Layer 2 of a small transformer language model trained on English Wikipedia (12 layers, counted from 0, width 96).
A neuron's activation on a vector x is ReLU(weights . x), where the dot is the dot product.
The model reads these tokens: " the" " game" " progress" "es" "." " Once" " the" " time" "r" " runs" " out" "," " the" " game" " will" " be" " over" "," " and" " the" " player" "'" "s" " performance" " will" " be"

The vector x that enters this layer's MLP at each token. A number n stands for (n - 500) times 0.01.
0 " the": 492 791 528 481 576 541 385 438 428 573 497 347 481 471 463 519 486 611 489 507 617 562 535 552 409 492 527 502 679 603 571 596 607 565 456 506 526 532 456 415 524 470 455 573 441 424 428 519 484 602 432 456 543 463 387 384 469 421 538 498 478 538 461 453 478 405 593 569 513 578 574 508 493 533 511 451 441 429 561 578 518 326 557 460 423 585 688 559 517 447 390 522 345 522 399 336
1 " game": 516 768 541 454 580 566 542 384 453 533 501 395 523 433 387 419 467 528 416 581 449 515 137 573 542 525 528 510 407 470 547 585 663 488 555 506 551 495 508 460 481 485 494 566 419 531 454 556 485 586 471 552 522 474 482 527 505 371 548 489 547 590 470 540 447 513 575 574 442 556 540 362 465 538 604 507 514 417 502 383 505 313 600 497 451 562 593 593 433 304 458 571 356 598 451 405
2 " progress": 464 662 541 459 518 651 580 387 412 453 491 202 423 410 421 544 456 496 282 533 286 486 337 382 620 463 600 485 428 505 534 518 618 447 634 530 651 434 468 563 537 490 547 531 445 432 452 477 479 607 535 486 541 464 460 497 501 380 560 542 529 572 478 632 405 460 527 595 506 562 538 514 554 577 551 470 543 396 649 393 479 382 524 544 453 495 606 607 511 316 481 521 395 601 464 485
3 "es": 571 672 635 471 600 635 489 414 406 561 545 397 286 386 480 418 457 515 361 512 378 552 361 510 554 484 612 551 391 456 599 544 605 484 558 504 580 503 447 488 510 491 518 479 422 551 517 455 397 567 429 456 558 449 409 572 518 430 484 465 505 576 450 605 407 531 625 569 462 579 576 407 600 586 587 503 542 357 595 337 511 385 594 412 505 572 554 533 485 376 478 639 350 564 385 421
4 ".": 538 624 579 481 569 600 578 399 439 518 521 438 383 409 457 384 547 593 432 618 317 526 294 536 535 522 612 598 514 371 546 542 706 412 506 532 548 535 429 535 545 492 492 543 454 547 450 515 549 556 454 432 527 380 364 443 496 444 432 426 535 535 523 623 385 425 599 583 351 528 565 362 550 584 572 518 503 430 634 437 488 313 613 487 510 562 614 483 441 452 364 561 392 519 464 502
5 " Once": 501 681 498 411 498 600 619 390 451 472 505 381 344 527 472 438 505 568 339 517 328 510 283 588 626 489 540 430 533 416 593 597 630 452 595 513 637 511 475 369 519 580 627 502 407 585 424 465 506 575 426 426 474 494 499 432 431 369 445 378 505 592 378 565 562 412 494 686 331 543 581 452 531 582 579 513 524 557 553 463 533 364 552 505 468 489 653 518 493 341 468 622 475 497 484 414
6 " the": 488 667 481 541 524 575 531 395 426 502 508 420 169 468 494 516 466 645 352 579 305 506 311 620 486 472 639 365 569 528 552 518 609 401 535 530 656 557 545 442 540 489 491 537 481 556 451 546 478 582 440 497 560 495 460 464 582 368 434 530 501 525 401 572 405 392 688 545 462 607 483 447 581 560 549 488 455 380 496 470 564 384 609 465 552 543 651 559 493 444 426 583 354 455 320 361
7 " time": 439 614 528 488 582 631 585 380 431 531 527 380 478 493 391 462 541 568 270 526 281 571 187 573 544 509 457 541 471 407 574 575 544 478 534 427 628 521 484 538 466 470 566 475 472 527 468 512 517 590 504 462 599 481 422 532 509 355 489 533 570 559 589 674 396 431 603 620 280 487 484 445 543 574 588 429 460 486 582 430 561 334 592 487 413 546 550 491 474 270 519 591 501 577 502 443
8 "r": 510 704 609 454 595 636 460 431 453 696 585 528 276 386 394 380 418 553 462 521 325 485 274 485 544 457 632 460 480 425 583 449 607 423 471 511 584 578 480 518 467 505 585 490 462 567 379 477 488 644 420 493 640 482 402 477 459 282 520 459 548 500 486 596 436 454 640 513 370 564 640 456 530 580 591 495 448 443 590 409 501 420 572 438 506 520 532 550 402 425 440 643 489 571 410 527
9 " runs": 539 637 548 464 552 554 580 460 432 522 512 296 444 407 491 451 486 546 389 561 267 589 169 487 604 432 590 489 393 524 488 472 596 488 627 439 592 477 545 457 506 517 501 514 440 559 350 478 464 621 490 380 595 435 482 492 523 480 620 484 529 585 454 570 456 530 568 519 363 670 518 487 527 555 584 504 481 397 555 359 537 389 521 530 477 553 632 463 513 354 492 596 326 631 416 540
10 " out": 472 655 578 466 536 512 533 463 469 523 450 415 148 410 479 477 462 559 395 565 422 549 173 508 649 495 506 553 460 476 541 523 505 481 530 442 627 522 532 518 477 525 510 473 471 584 448 476 457 583 508 521 572 492 378 390 523 457 466 472 523 615 372 637 510 478 548 651 445 543 543 399 564 576 614 448 527 392 584 380 544 371 592 469 447 655 704 405 524 313 493 548 440 600 455 387
11 ",": 549 770 583 530 564 604 506 377 473 476 470 357 214 476 481 459 549 590 418 599 303 587 289 498 618 454 612 467 517 378 528 552 693 484 468 469 591 534 525 494 448 432 505 463 465 529 565 514 491 446 367 420 521 450 436 458 500 450 490 457 549 540 549 640 428 452 630 527 322 487 581 414 596 583 605 493 443 421 619 428 518 406 520 521 462 515 589 518 443 457 411 700 443 554 389 390
12 " the": 477 654 466 563 529 575 548 387 427 490 508 429 145 465 488 522 474 644 371 575 300 503 309 623 486 470 639 354 562 536 562 517 598 387 536 528 665 560 547 442 546 497 492 531 481 552 453 563 476 586 438 483 545 497 462 466 582 361 433 542 516 509 391 569 428 399 684 530 457 599 509 454 588 548 553 476 456 378 488 462 575 401 597 463 553 547 654 555 494 449 428 587 349 463 319 368
13 " game": 484 730 528 508 593 547 577 356 453 484 501 410 461 446 366 432 479 533 462 587 430 512 107 590 548 536 503 474 404 437 548 592 637 455 546 497 567 497 507 480 486 487 492 554 415 531 450 594 477 591 475 543 509 477 500 558 502 356 565 523 579 559 437 522 506 527 561 551 423 569 561 360 464 509 596 482 522 421 491 342 535 360 585 502 449 585 600 577 435 321 474 592 341 628 468 402
14 " will": 461 605 500 493 564 645 454 301 329 484 495 402 312 426 563 502 502 499 318 564 318 590 288 611 571 515 591 513 471 504 550 542 555 456 584 499 531 492 542 502 484 482 473 503 454 542 400 463 401 570 355 404 547 447 432 633 476 376 562 359 558 643 472 619 468 485 594 562 409 550 456 494 649 587 559 410 472 470 580 353 525 444 557 556 559 586 628 513 522 408 507 538 362 596 519 463
15 " be": 549 664 491 651 468 504 517 330 438 523 554 372 269 548 516 429 505 533 414 537 304 534 312 497 580 470 536 386 460 456 556 489 599 522 531 478 612 542 514 538 569 480 555 504 463 516 389 445 473 648 528 405 587 552 383 557 499 329 502 454 547 572 399 540 502 394 622 561 375 600 581 455 635 578 594 527 545 470 551 373 459 406 611 442 482 395 647 547 423 336 373 611 447 589 461 471
16 " over": 474 596 557 481 496 515 648 335 506 463 462 376 314 444 422 495 497 612 413 594 599 548 166 486 657 503 578 452 527 546 589 555 548 518 561 439 633 492 507 399 455 564 561 437 479 573 410 513 539 521 447 484 499 492 389 417 483 397 561 484 496 574 412 626 374 423 598 627 388 501 570 439 634 567 563 387 513 380 622 389 595 355 538 507 429 671 623 448 474 442 475 555 450 570 439 493
17 ",": 546 758 575 538 570 599 510 368 471 474 469 364 179 482 490 468 558 582 435 597 294 579 292 503 624 450 607 470 520 364 532 550 686 470 474 464 593 539 521 499 444 438 512 461 464 529 570 523 483 448 368 413 512 450 437 468 498 437 495 471 564 527 539 644 452 447 627 519 313 479 607 410 596 577 602 478 449 420 619 414 531 415 514 525 464 512 592 510 437 469 409 712 444 560 389 407
18 " and": 486 728 513 577 534 624 439 351 492 494 525 464 21 475 475 455 563 543 426 570 232 616 292 516 544 517 650 435 585 481 528 539 595 416 511 488 549 542 499 424 427 487 516 438 396 591 398 568 602 476 461 458 501 525 422 527 496 433 493 507 604 534 517 614 442 401 657 585 413 545 620 432 607 547 573 488 460 452 454 411 552 307 514 478 435 533 668 506 484 431 424 607 425 542 470 425
19 " the": 469 638 459 571 535 569 552 385 430 484 506 435 111 477 497 530 478 641 387 577 288 493 322 625 490 470 632 355 569 526 564 512 585 375 535 522 665 564 545 444 546 504 498 535 480 552 457 573 467 592 440 473 537 501 467 475 581 354 435 552 529 495 376 577 449 397 676 517 453 598 525 454 587 542 549 468 454 373 488 448 594 407 590 463 554 545 661 548 491 461 429 593 350 469 318 381
20 " player": 433 768 548 493 548 556 579 298 470 581 577 428 330 539 393 467 491 528 524 544 403 571 122 590 542 524 572 525 372 449 605 493 571 474 440 494 529 464 507 534 503 507 490 558 429 553 369 556 443 569 426 516 571 455 430 503 499 367 544 574 608 531 476 579 551 520 606 632 407 575 716 422 440 514 529 484 384 424 517 347 577 400 541 539 405 500 541 485 411 426 484 612 400 588 465 477
21 "'": 545 617 485 552 597 589 516 347 460 546 443 408 222 511 529 493 445 591 379 566 364 512 301 583 570 513 537 610 562 485 507 477 517 448 557 604 609 571 495 438 548 423 508 441 414 501 407 672 444 578 439 497 426 504 412 461 552 484 390 564 493 484 438 734 350 416 606 583 363 596 717 431 653 493 563 459 514 384 508 382 531 352 565 417 622 624 549 489 478 499 402 588 404 531 502 394
22 "s": 497 596 615 460 626 627 525 431 446 541 540 461 212 419 435 440 481 593 446 604 303 541 306 434 557 470 658 488 381 446 578 499 607 410 533 483 617 506 494 473 473 524 545 457 449 556 465 544 456 567 447 451 536 431 391 606 511 385 519 521 504 500 472 564 449 481 657 596 395 601 663 459 534 566 588 461 488 416 589 251 557 438 512 456 509 578 594 516 458 391 469 616 358 614 390 407
23 " performance": 507 736 529 457 597 610 581 351 446 474 509 344 411 525 423 454 506 510 423 514 444 578 161 544 583 508 505 513 378 466 545 553 607 358 461 542 591 565 478 587 434 480 556 579 419 444 397 544 428 558 528 507 567 510 431 573 541 390 523 578 605 452 478 617 475 510 543 570 472 542 627 418 523 578 571 441 482 443 546 310 495 381 503 511 446 538 621 471 455 318 527 575 425 608 422 459
24 " will": 442 590 486 504 571 642 459 297 333 478 487 418 277 438 576 508 514 490 343 565 314 591 299 610 570 515 582 506 468 499 549 533 535 443 584 498 525 494 550 517 474 496 482 506 456 547 404 466 389 578 351 389 534 443 436 643 478 364 576 369 575 624 468 625 480 479 588 556 399 540 487 497 645 585 562 395 478 468 580 344 542 449 540 561 555 583 629 505 525 413 504 546 359 608 521 475
25 " be": 535 653 479 669 474 495 520 328 448 515 551 383 237 564 528 436 513 528 438 537 300 531 327 495 577 467 522 377 459 453 557 483 586 508 526 478 614 543 515 556 563 488 562 505 462 522 393 442 462 657 527 396 576 554 387 561 501 316 518 464 560 553 389 546 516 383 613 554 362 588 609 459 637 572 595 515 545 468 550 361 470 412 598 449 485 393 651 537 424 341 374 620 440 601 465 486

Each question shows the input weights of one neuron of the MLP. A number n stands for (n - 500) times 0.0031.

n219: 606 530 594 628 506 612 359 421 494 440 516 495 485 351 549 596 471 537 536 541 602 387 535 584 553 567 495 604 398 548 591 254 438 600 547 552 503 384 488 390 624 439 500 225 560 445 477 488 345 520 689 590 449 615 587 460 443 463 600 600 535 360 500 492 454 448 436 532 505 388 387 379 489 456 587 559 611 480 554 525 541 557 605 437 548 450 343 415 463 482 566 516 490 312 592 453
Which token does this neuron like most? 21 "'"

n178: 554 341 561 566 673 526 466 533 345 457 432 351 529 433 495 505 350 448 512 553 496 443 545 567 550 551 567 458 554 585 351 636 509 647 487 533 507 574 484 507 572 481 474 445 491 422 538 489 447 595 609 348 458 542 471 420 588 574 378 464 640 562 488 540 585 537 486 592 404 487 510 668 459 379 578 517 544 553 573 588 409 451 351 425 442 331 507 498 577 441 612 563 500 348 422 552
Its three highest activations, in order, are on tokens 2 " progress", 0 " the", 5 " Once"

n7: 629 585 533 395 460 477 409 430 518 512 623 460 604 546 595 338 568 577 539 527 495 608 502 489 505 385 520 483 490 510 387 317 452 529 554 363 624 578 584 515 635 513 548 510 361 548 498 601 513 519 518 521 607 686 472 491 422 560 479 574 490 530 495 425 498 523 447 520 617 471 348 556 334 600 445 449 353 427 594 467 273 420 621 452 712 437 448 408 457 529 539 392 468 425 515 522
Its three highest activations, in order, are on tokens 9 " runs", 15 " be", 0 " the"

n188: 654 340 411 568 529 420 531 492 468 542 500 462 534 468 396 338 583 592 535 658 572 659 529 406 417 505 415 573 603 486 441 473 530 666 697 476 445 524 556 391 423 500 450 623 408 503 333 461 437 456 628 613 471 508 500 461 628 440 506 555 552 451 427 538 479 460 423 586 623 662 328 287 370 497 341 381 497 607 546 391 469 534 566 545 574 391 371 565 396 625 597 507 463 661 445 551
Which token does this neuron like most? 13 " game"

n283: 575 401 437 516 557 521 465 517 511 409 476 483 652 457 411 554 613 523 671 470 502 554 535 552 592 472 480 640 569 447 550 490 441 552 536 361 526 517 558 485 392 510 639 485 541 477 479 673 503 488 396 449 288 482 668 389 538 396 468 463 508 539 404 639 402 489 726 679 638 544 416 398 368 515 355 416 335 538 388 608 401 532 546 535 330 466 502 471 419 404 457 482 470 550 495 577
On which token does it fire most, and how strongly? 7 " time", at about 0.7

n237: 516 436 555 500 496 571 373 504 474 537 373 496 455 653 579 407 520 434 390 536 535 514 561 384 496 646 609 516 544 454 567 384 545 494 434 596 394 522 604 392 514 342 575 417 424 638 439 483 461 473 580 453 530 537 625 526 484 527 487 520 563 593 551 570 524 601 478 454 502 598 424 447 454 500 500 439 421 484 494 477 489 468 485 377 456 461 418 511 537 386 502 544 544 422 526 522
Which token does this neuron like most? 18 " and"

n214: 540 524 560 425 545 612 414 368 527 563 512 524 496 620 638 389 436 289 379 534 616 446 545 431 521 537 479 579 449 536 525 567 515 605 524 425 419 602 493 516 535 617 505 464 423 611 607 562 463 375 549 393 603 486 517 542 578 524 507 509 431 498 454 395 447 419 493 337 548 497 468 457 289 460 575 469 507 421 447 458 490 356 559 509 633 585 395 606 355 597 579 510 521 420 527 542
On which token does it fire most, and how strongly? 3 "es", at about 1

n13: 459 574 591 475 597 430 700 347 516 342 649 562 589 512 617 449 381 467 437 532 608 478 461 493 438 445 585 435 503 692 648 495 430 381 335 541 371 420 533 366 552 557 485 571 568 505 538 531 382 551 546 595 458 515 448 511 572 696 628 459 490 329 403 485 460 606 379 536 502 492 334 459 389 528 478 456 507 461 553 456 468 416 519 498 521 357 563 561 538 483 652 500 570 483 522 633
Which token does this neuron like most? 23 " performance"

n44: 566 421 498 465 424 377 487 542 446 469 474 576 562 505 507 400 472 437 461 518 531 585 453 487 399 663 498 569 476 657 462 454 555 602 542 519 594 377 581 369 560 401 396 493 414 586 562 700 471 586 528 502 500 525 471 531 447 472 342 538 601 519 584 495 389 398 432 588 612 475 373 517 393 637 613 441 550 450 507 569 469 527 388 565 469 521 451 532 545 302 466 609 452 590 441 551
On which token does it fire most, and how strongly? 1 " game", at about 2.3

n362: 472 613 419 571 363 662 367 641 525 613 461 550 592 598 407 540 619 391 433 682 497 500 364 505 452 570 422 576 409 422 341 456 365 590 547 565 646 391 517 578 333 404 566 665 332 465 403 458 562 452 441 469 324 418 527 482 448 601 661 435 449 473 540 297 601 509 652 638 593 494 562 516 443 647 396 542 530 530 392 548 772 576 308 426 610 506 307 522 533 463 404 448 439 566 526 474
Which token does this neuron like most? 20 " player"

n286: 507 460 500 469 448 720 437 525 552 468 274 593 582 653 615 358 466 482 402 606 460 503 465 500 386 449 651 467 551 583 430 417 436 594 556 461 400 412 593 358 391 344 481 643 367 445 673 461 514 535 563 611 658 422 411 449 464 524 508 610 450 508 414 458 419 350 454 495 553 506 505 539 471 586 598 631 512 522 420 642 589 484 640 515 643 568 408 505 571 408 456 516 538 523 389 583
Which token does this neuron like most? 6 " the"

n239: 491 406 488 461 433 602 495 346 423 502 402 592 481 567 454 415 420 522 524 427 521 472 474 469 614 630 584 519 397 567 627 660 601 642 456 532 473 548 521 545 602 567 473 354 534 449 471 324 492 526 591 353 533 515 422 572 591 537 412 502 500 421 414 456 443 457 588 550 581 320 567 621 547 439 425 672 417 555 253 626 437 470 449 483 567 456 402 500 572 535 477 535 555 505 600 485
Its two highest activations, in order, are on tokens 15 " be", 25 " be"

n103: 331 467 508 629 492 593 513 493 589 477 524 473 560 598 436 572 437 474 482 589 580 394 480 370 532 280 348 362 478 403 392 516 548 550 488 529 481 372 451 508 426 391 569 538 537 534 463 657 614 535 516 432 420 322 394 535 399 619 635 465 479 667 451 455 569 585 395 696 609 363 464 475 481 487 445 454 500 484 734 523 500 587 494 454 580 513 500 658 678 598 517 542 508 400 451 552
Which token does this neuron like most? 2 " progress"

n56: 591 478 616 542 511 664 530 565 571 528 448 469 576 508 414 535 587 435 550 492 554 486 452 525 623 556 553 370 466 588 645 342 456 488 465 416 451 477 470 400 647 468 445 504 450 557 465 518 564 592 563 420 438 463 422 438 440 527 329 426 464 673 470 467 457 498 557 526 473 391 425 594 451 513 518 434 478 455 411 612 520 491 474 617 540 523 574 566 428 430 487 467 552 439 439 519
Its two highest activations, in order, are on tokens 16 " over", 5 " Once"

n366: 489 417 423 514 410 638 542 513 340 544 491 569 522 367 410 454 382 539 545 431 552 559 590 536 630 538 489 554 351 587 495 477 517 447 496 459 542 493 539 522 692 430 470 533 450 454 468 498 522 489 463 376 410 500 426 408 534 500 606 548 337 368 609 383 424 589 591 556 589 397 454 581 573 615 556 547 629 433 402 579 460 407 399 626 586 449 498 587 544 507 558 571 532 393 426 527
On which token does it fire most, and how strongly? 2 " progress", at about 0.38

n206: 510 487 503 523 443 636 569 536 421 426 566 640 561 399 414 478 624 431 541 493 634 485 456 493 547 683 374 576 481 482 408 452 443 517 565 508 557 673 430 450 616 490 592 696 400 567 344 597 337 468 500 567 399 390 532 555 647 539 423 488 552 529 553 302 412 465 558 613 405 497 478 561 400 557 460 408 553 429 383 677 492 594 424 470 432 487 385 479 482 396 611 505 310 487 455 543
Its three highest activations, in order, are on tokens 13 " game", 1 " game", 23 " performance"

n71: 504 624 448 606 434 471 398 558 409 462 596 475 557 513 472 426 519 564 498 573 521 470 523 403 614 574 435 574 477 437 555 367 460 593 540 449 480 457 573 560 587 372 752 547 613 560 366 460 446 489 433 456 370 601 553 502 452 542 493 470 460 703 569 407 547 403 541 486 565 460 460 460 484 555 449 556 436 481 500 475 498 472 546 442 534 518 355 451 536 479 421 451 393 382 567 581
On which token does it fire most, and how strongly? 15 " be", at about 1.1

n268: 484 472 439 463 458 518 608 444 279 600 354 584 450 468 546 537 290 649 613 616 505 600 598 315 487 635 512 448 526 541 575 421 578 510 474 547 518 527 498 517 472 427 444 389 433 498 399 366 584 588 583 513 639 582 544 531 573 543 449 517 394 397 474 493 447 586 413 469 617 561 369 420 508 630 527 475 575 577 451 450 490 484 445 493 419 520 472 495 455 538 450 590 397 558 718 357
Which token does this neuron like most? 22 "s"

n327: 465 356 414 470 508 508 447 512 484 600 388 591 545 437 398 440 364 592 578 323 578 355 467 464 618 395 561 485 360 503 551 696 405 588 481 403 505 460 556 398 545 545 513 495 505 418 591 500 524 526 552 353 539 448 523 478 527 438 341 633 495 493 574 436 580 469 466 518 576 336 495 622 601 478 599 568 512 364 542 439 482 469 675 577 407 562 672 576 480 576 435 566 632 577 483 466
Its three highest activations, in order, are on tokens 16 " over", 10 " out", 0 " the"

n124: 566 456 558 498 600 432 447 612 600 559 510 479 637 580 363 477 584 525 419 596 561 445 450 507 462 351 449 448 487 599 650 552 395 408 582 572 671 301 656 427 472 528 457 315 369 420 576 465 453 472 512 557 590 552 467 509 446 567 682 486 419 475 536 517 406 492 365 548 528 341 427 524 538 570 653 470 537 500 397 502 567 374 320 538 467 460 524 447 477 567 458 410 590 522 621 507
Which token does this neuron like most? 16 " over"

n130: 535 426 518 672 296 423 402 406 530 535 516 402 549 468 470 418 460 621 459 603 446 569 506 512 507 404 600 627 558 436 531 468 474 587 506 394 445 549 596 472 512 449 407 536 374 546 519 535 450 432 520 509 547 606 592 454 489 417 424 556 599 568 556 383 462 579 447 489 640 447 441 519 507 602 488 480 539 578 506 539 478 399 390 496 590 500 533 576 594 490 516 538 419 361 563 580
Which token does this neuron like most? 18 " and"

n324: 599 525 493 562 568 478 452 444 585 452 355 591 588 404 350 637 425 464 519 541 441 502 539 526 556 575 479 359 480 498 536 366 350 573 543 616 365 583 437 563 465 457 398 654 486 426 462 466 545 582 452 488 561 621 621 387 449 416 431 546 495 474 613 452 581 425 482 563 452 566 457 472 451 640 390 527 589 545 618 461 394 517 605 652 336 383 394 557 500 473 507 477 437 451 519 547
Which token does this neuron like most? 2 " progress"

n234: 431 525 486 451 382 586 485 571 531 436 401 504 574 445 496 573 429 480 427 584 460 594 571 457 480 573 467 546 470 452 524 458 623 402 592 395 498 546 401 589 500 529 389 457 502 536 569 361 467 530 605 525 618 580 373 420 399 554 440 603 509 588 339 533 596 463 550 493 638 376 521 533 318 520 512 429 473 479 454 644 544 491 629 485 552 404 551 562 426 521 579 504 386 450 493 584
Its three highest activations, in order, are on tokens 2 " progress", 0 " the", 10 " out"

n142: 568 523 423 425 561 434 463 366 408 396 430 491 546 460 597 340 458 466 440 453 486 584 558 480 439 495 533 691 485 661 581 476 484 479 505 500 446 594 429 399 486 404 409 467 403 658 611 363 508 572 476 593 526 433 490 532 493 566 650 468 451 512 492 529 443 523 455 535 574 350 411 710 478 546 607 500 668 402 426 595 553 570 617 678 525 400 461 489 458 410 599 575 474 566 425 562
Which token does this neuron like most? 14 " will"

n17: 479 487 533 438 482 528 400 368 440 415 480 542 615 423 418 575 492 495 556 450 566 311 476 534 648 563 546 590 449 455 319 656 405 618 363 643 490 594 544 519 430 605 452 512 544 468 559 579 414 531 604 372 514 515 520 619 582 601 248 561 650 453 475 426 615 446 538 543 605 458 568 471 530 498 544 520 366 593 451 498 526 421 479 517 405 498 582 479 398 573 518 485 374 531 421 588
Its three highest activations, in order, are on tokens 23 " performance", 20 " player", 13 " game"

n328: 534 394 425 453 589 507 440 613 408 453 475 454 625 474 515 589 415 473 518 500 441 549 402 498 536 452 624 584 427 582 382 524 577 562 490 491 516 560 625 507 460 358 403 526 551 433 509 412 472 576 444 482 533 473 617 440 520 605 489 449 407 471 560 347 569 351 563 645 549 363 505 424 409 456 431 495 498 540 425 436 592 583 362 648 477 496 489 539 437 449 474 545 522 638 619 577
On which token does it fire most, and how strongly? 9 " runs", at about 1

n190: 472 489 566 573 577 509 407 410 541 459 418 620 581 473 615 522 563 457 546 421 508 461 514 576 515 372 427 587 348 548 669 411 557 533 474 489 478 521 580 437 473 472 528 420 479 590 441 633 541 498 472 555 500 417 542 448 613 592 308 639 587 354 568 464 613 589 417 552 605 493 475 445 531 462 467 504 488 526 511 577 480 438 500 358 522 481 555 486 465 418 453 485 435 496 496 562
Which token does this neuron like most? 21 "'"

n372: 513 495 507 471 505 569 491 466 488 481 419 481 506 579 403 389 554 491 569 602 530 548 437 455 342 385 644 562 444 613 558 518 417 560 419 585 406 356 500 432 482 495 557 609 500 552 478 575 640 416 670 507 586 567 477 418 429 520 463 342 626 607 593 439 509 467 412 567 490 488 481 444 408 532 555 401 492 444 652 489 477 596 659 548 548 416 386 408 484 444 469 410 567 421 504 525
Its three highest activations, in order, are on tokens 4 ".", 20 " player", 1 " game"

n52: 633 479 531 495 380 434 473 514 537 375 399 469 595 566 419 437 489 603 555 573 412 500 558 495 413 525 480 537 456 528 619 430 438 414 474 530 648 350 616 419 551 235 439 616 497 467 537 495 397 603 412 513 392 450 570 478 399 535 500 519 431 503 477 545 534 605 515 415 577 481 508 613 428 387 514 585 495 420 468 569 617 534 653 762 378 452 388 567 558 442 450 418 421 605 366 577
Its two highest activations, in order, are on tokens 2 " progress", 9 " runs"

n134: 664 506 439 346 382 500 522 511 325 481 556 492 581 534 489 599 587 486 647 572 486 371 503 581 483 624 296 384 509 544 401 686 432 642 331 514 624 488 473 656 619 436 549 423 434 417 469 543 566 563 669 240 615 412 426 469 531 609 462 522 654 586 574 420 695 548 572 558 516 445 371 362 459 389 396 331 500 583 551 405 482 527 608 574 552 546 440 363 477 557 575 596 362 531 506 531
Its two highest activations, in order, are on tokens 7 " time", 23 " performance"

n227: 510 528 481 483 619 562 604 466 525 291 561 561 502 371 481 504 535 570 577 641 532 591 532 485 571 535 512 481 504 628 463 594 556 555 544 477 573 298 508 494 596 509 470 606 439 470 464 510 315 518 494 392 401 496 517 483 463 623 622 547 485 519 469 422 510 454 578 589 523 372 362 543 422 477 421 478 442 533 473 435 485 436 536 553 457 338 528 449 496 494 535 530 469 556 566 542
Its two highest activations, in order, are on tokens 9 " runs", 2 " progress"

n113: 779 731 542 610 617 465 661 595 430 331 494 588 539 463 478 543 524 484 512 570 497 210 455 486 446 559 423 410 597 612 514 556 480 467 405 509 478 398 465 577 479 404 410 494 544 459 512 622 453 584 595 347 435 591 445 562 574 667 487 485 532 510 406 280 399 714 433 468 555 450 354 659 506 469 649 404 627 449 313 326 728 376 493 521 615 333 548 581 360 358 447 425 664 524 365 484
Its three highest activations, in order, are on tokens 13 " game", 1 " game", 23 " performance"

n271: 569 396 534 454 447 585 526 547 655 408 468 522 594 533 370 515 385 504 529 484 554 484 480 490 553 545 588 517 474 457 584 643 475 590 551 592 479 398 606 430 528 385 551 455 481 536 431 514 509 512 620 374 457 590 559 453 566 563 526 486 555 392 472 410 449 482 559 566 483 406 575 475 513 431 581 521 354 513 448 586 533 507 511 480 581 393 620 589 483 341 485 394 550 469 427 523
Its two highest activations, in order, are on tokens 5 " Once", 1 " game"

n115: 332 508 498 485 487 663 526 282 418 453 427 623 525 436 426 449 500 349 560 462 597 472 528 491 520 567 550 488 350 565 379 490 558 609 562 556 522 569 447 510 585 582 502 533 629 546 519 401 626 407 654 553 591 507 779 454 400 451 387 514 502 473 447 536 633 472 448 540 574 500 469 521 500 502 524 550 402 554 416 488 392 449 339 507 547 559 616 568 439 446 510 489 493 429 365 522
Which token does this neuron like most? 5 " Once"

n120: 578 561 492 546 611 652 554 626 435 533 323 530 645 605 458 368 649 524 542 611 492 479 608 569 533 463 440 614 467 445 373 495 512 469 487 388 598 544 565 531 370 467 718 484 323 315 465 477 429 505 546 375 581 537 367 490 466 530 243 636 541 557 511 495 578 601 508 555 426 588 455 624 470 420 470 511 525 429 426 490 378 489 446 544 372 435 436 510 449 454 727 349 418 568 474 636
Its two highest activations, in order, are on tokens 23 " performance", 7 " time"

n139: 441 333 329 502 424 459 388 485 488 412 498 372 545 441 430 521 461 551 529 334 553 551 579 433 480 520 509 542 380 479 456 489 551 590 454 587 446 493 532 463 594 509 541 528 560 623 562 502 458 656 511 574 487 367 585 498 583 350 459 476 432 534 606 616 546 582 619 486 463 562 476 567 429 612 641 521 613 462 498 523 444 347 599 496 473 430 487 521 410 586 453 549 590 404 489 553
Its three highest activations, in order, are on tokens 2 " progress", 15 " be", 25 " be"

n78: 592 467 703 516 466 540 553 428 531 515 525 453 497 689 360 544 494 542 610 633 370 568 510 411 462 453 321 435 505 387 534 372 502 588 555 719 398 443 547 430 530 546 516 630 598 439 476 463 547 697 476 511 528 524 511 380 443 373 508 452 288 495 492 402 459 464 428 592 568 539 305 426 492 439 488 376 622 459 442 548 511 527 586 582 513 333 432 583 588 505 594 344 417 544 436 542
Its three highest activations, in order, are on tokens 2 " progress", 15 " be", 25 " be"

n54: 453 537 672 465 600 455 718 350 506 348 433 500 570 385 491 481 687 421 558 517 539 551 508 454 575 439 535 477 464 635 551 445 487 508 289 312 425 344 638 264 510 431 482 710 529 530 705 564 264 556 533 469 480 562 597 518 410 660 473 650 392 331 387 526 388 543 620 512 546 403 413 475 500 435 578 464 475 376 477 567 552 482 587 443 530 533 590 565 545 441 534 398 715 554 483 614
Which token does this neuron like most? 16 " over"

n192: 503 433 461 444 780 572 534 621 553 332 506 456 575 514 457 392 648 570 477 554 447 382 463 460 405 413 514 512 500 557 554 564 532 486 224 614 628 382 594 460 543 455 473 559 474 474 433 542 441 592 400 460 489 672 558 400 494 609 636 410 384 618 494 395 463 420 332 431 589 481 494 497 386 397 393 578 574 384 236 455 612 445 667 449 601 603 394 432 547 368 543 645 653 549 614 343
Its two highest activations, in order, are on tokens 13 " game", 1 " game"

n172: 513 515 546 462 535 585 445 473 505 452 534 413 602 442 420 685 615 412 662 459 572 436 479 456 616 460 350 728 370 502 451 439 435 416 513 519 435 433 565 572 468 357 379 541 405 428 552 482 485 491 512 446 607 502 517 496 495 514 522 459 502 548 569 412 553 453 500 714 713 411 563 592 563 462 524 493 509 475 514 602 387 510 510 447 522 452 418 392 538 527 445 551 446 683 424 453
Its three highest activations, in order, are on tokens 23 " performance", 2 " progress", 0 " the"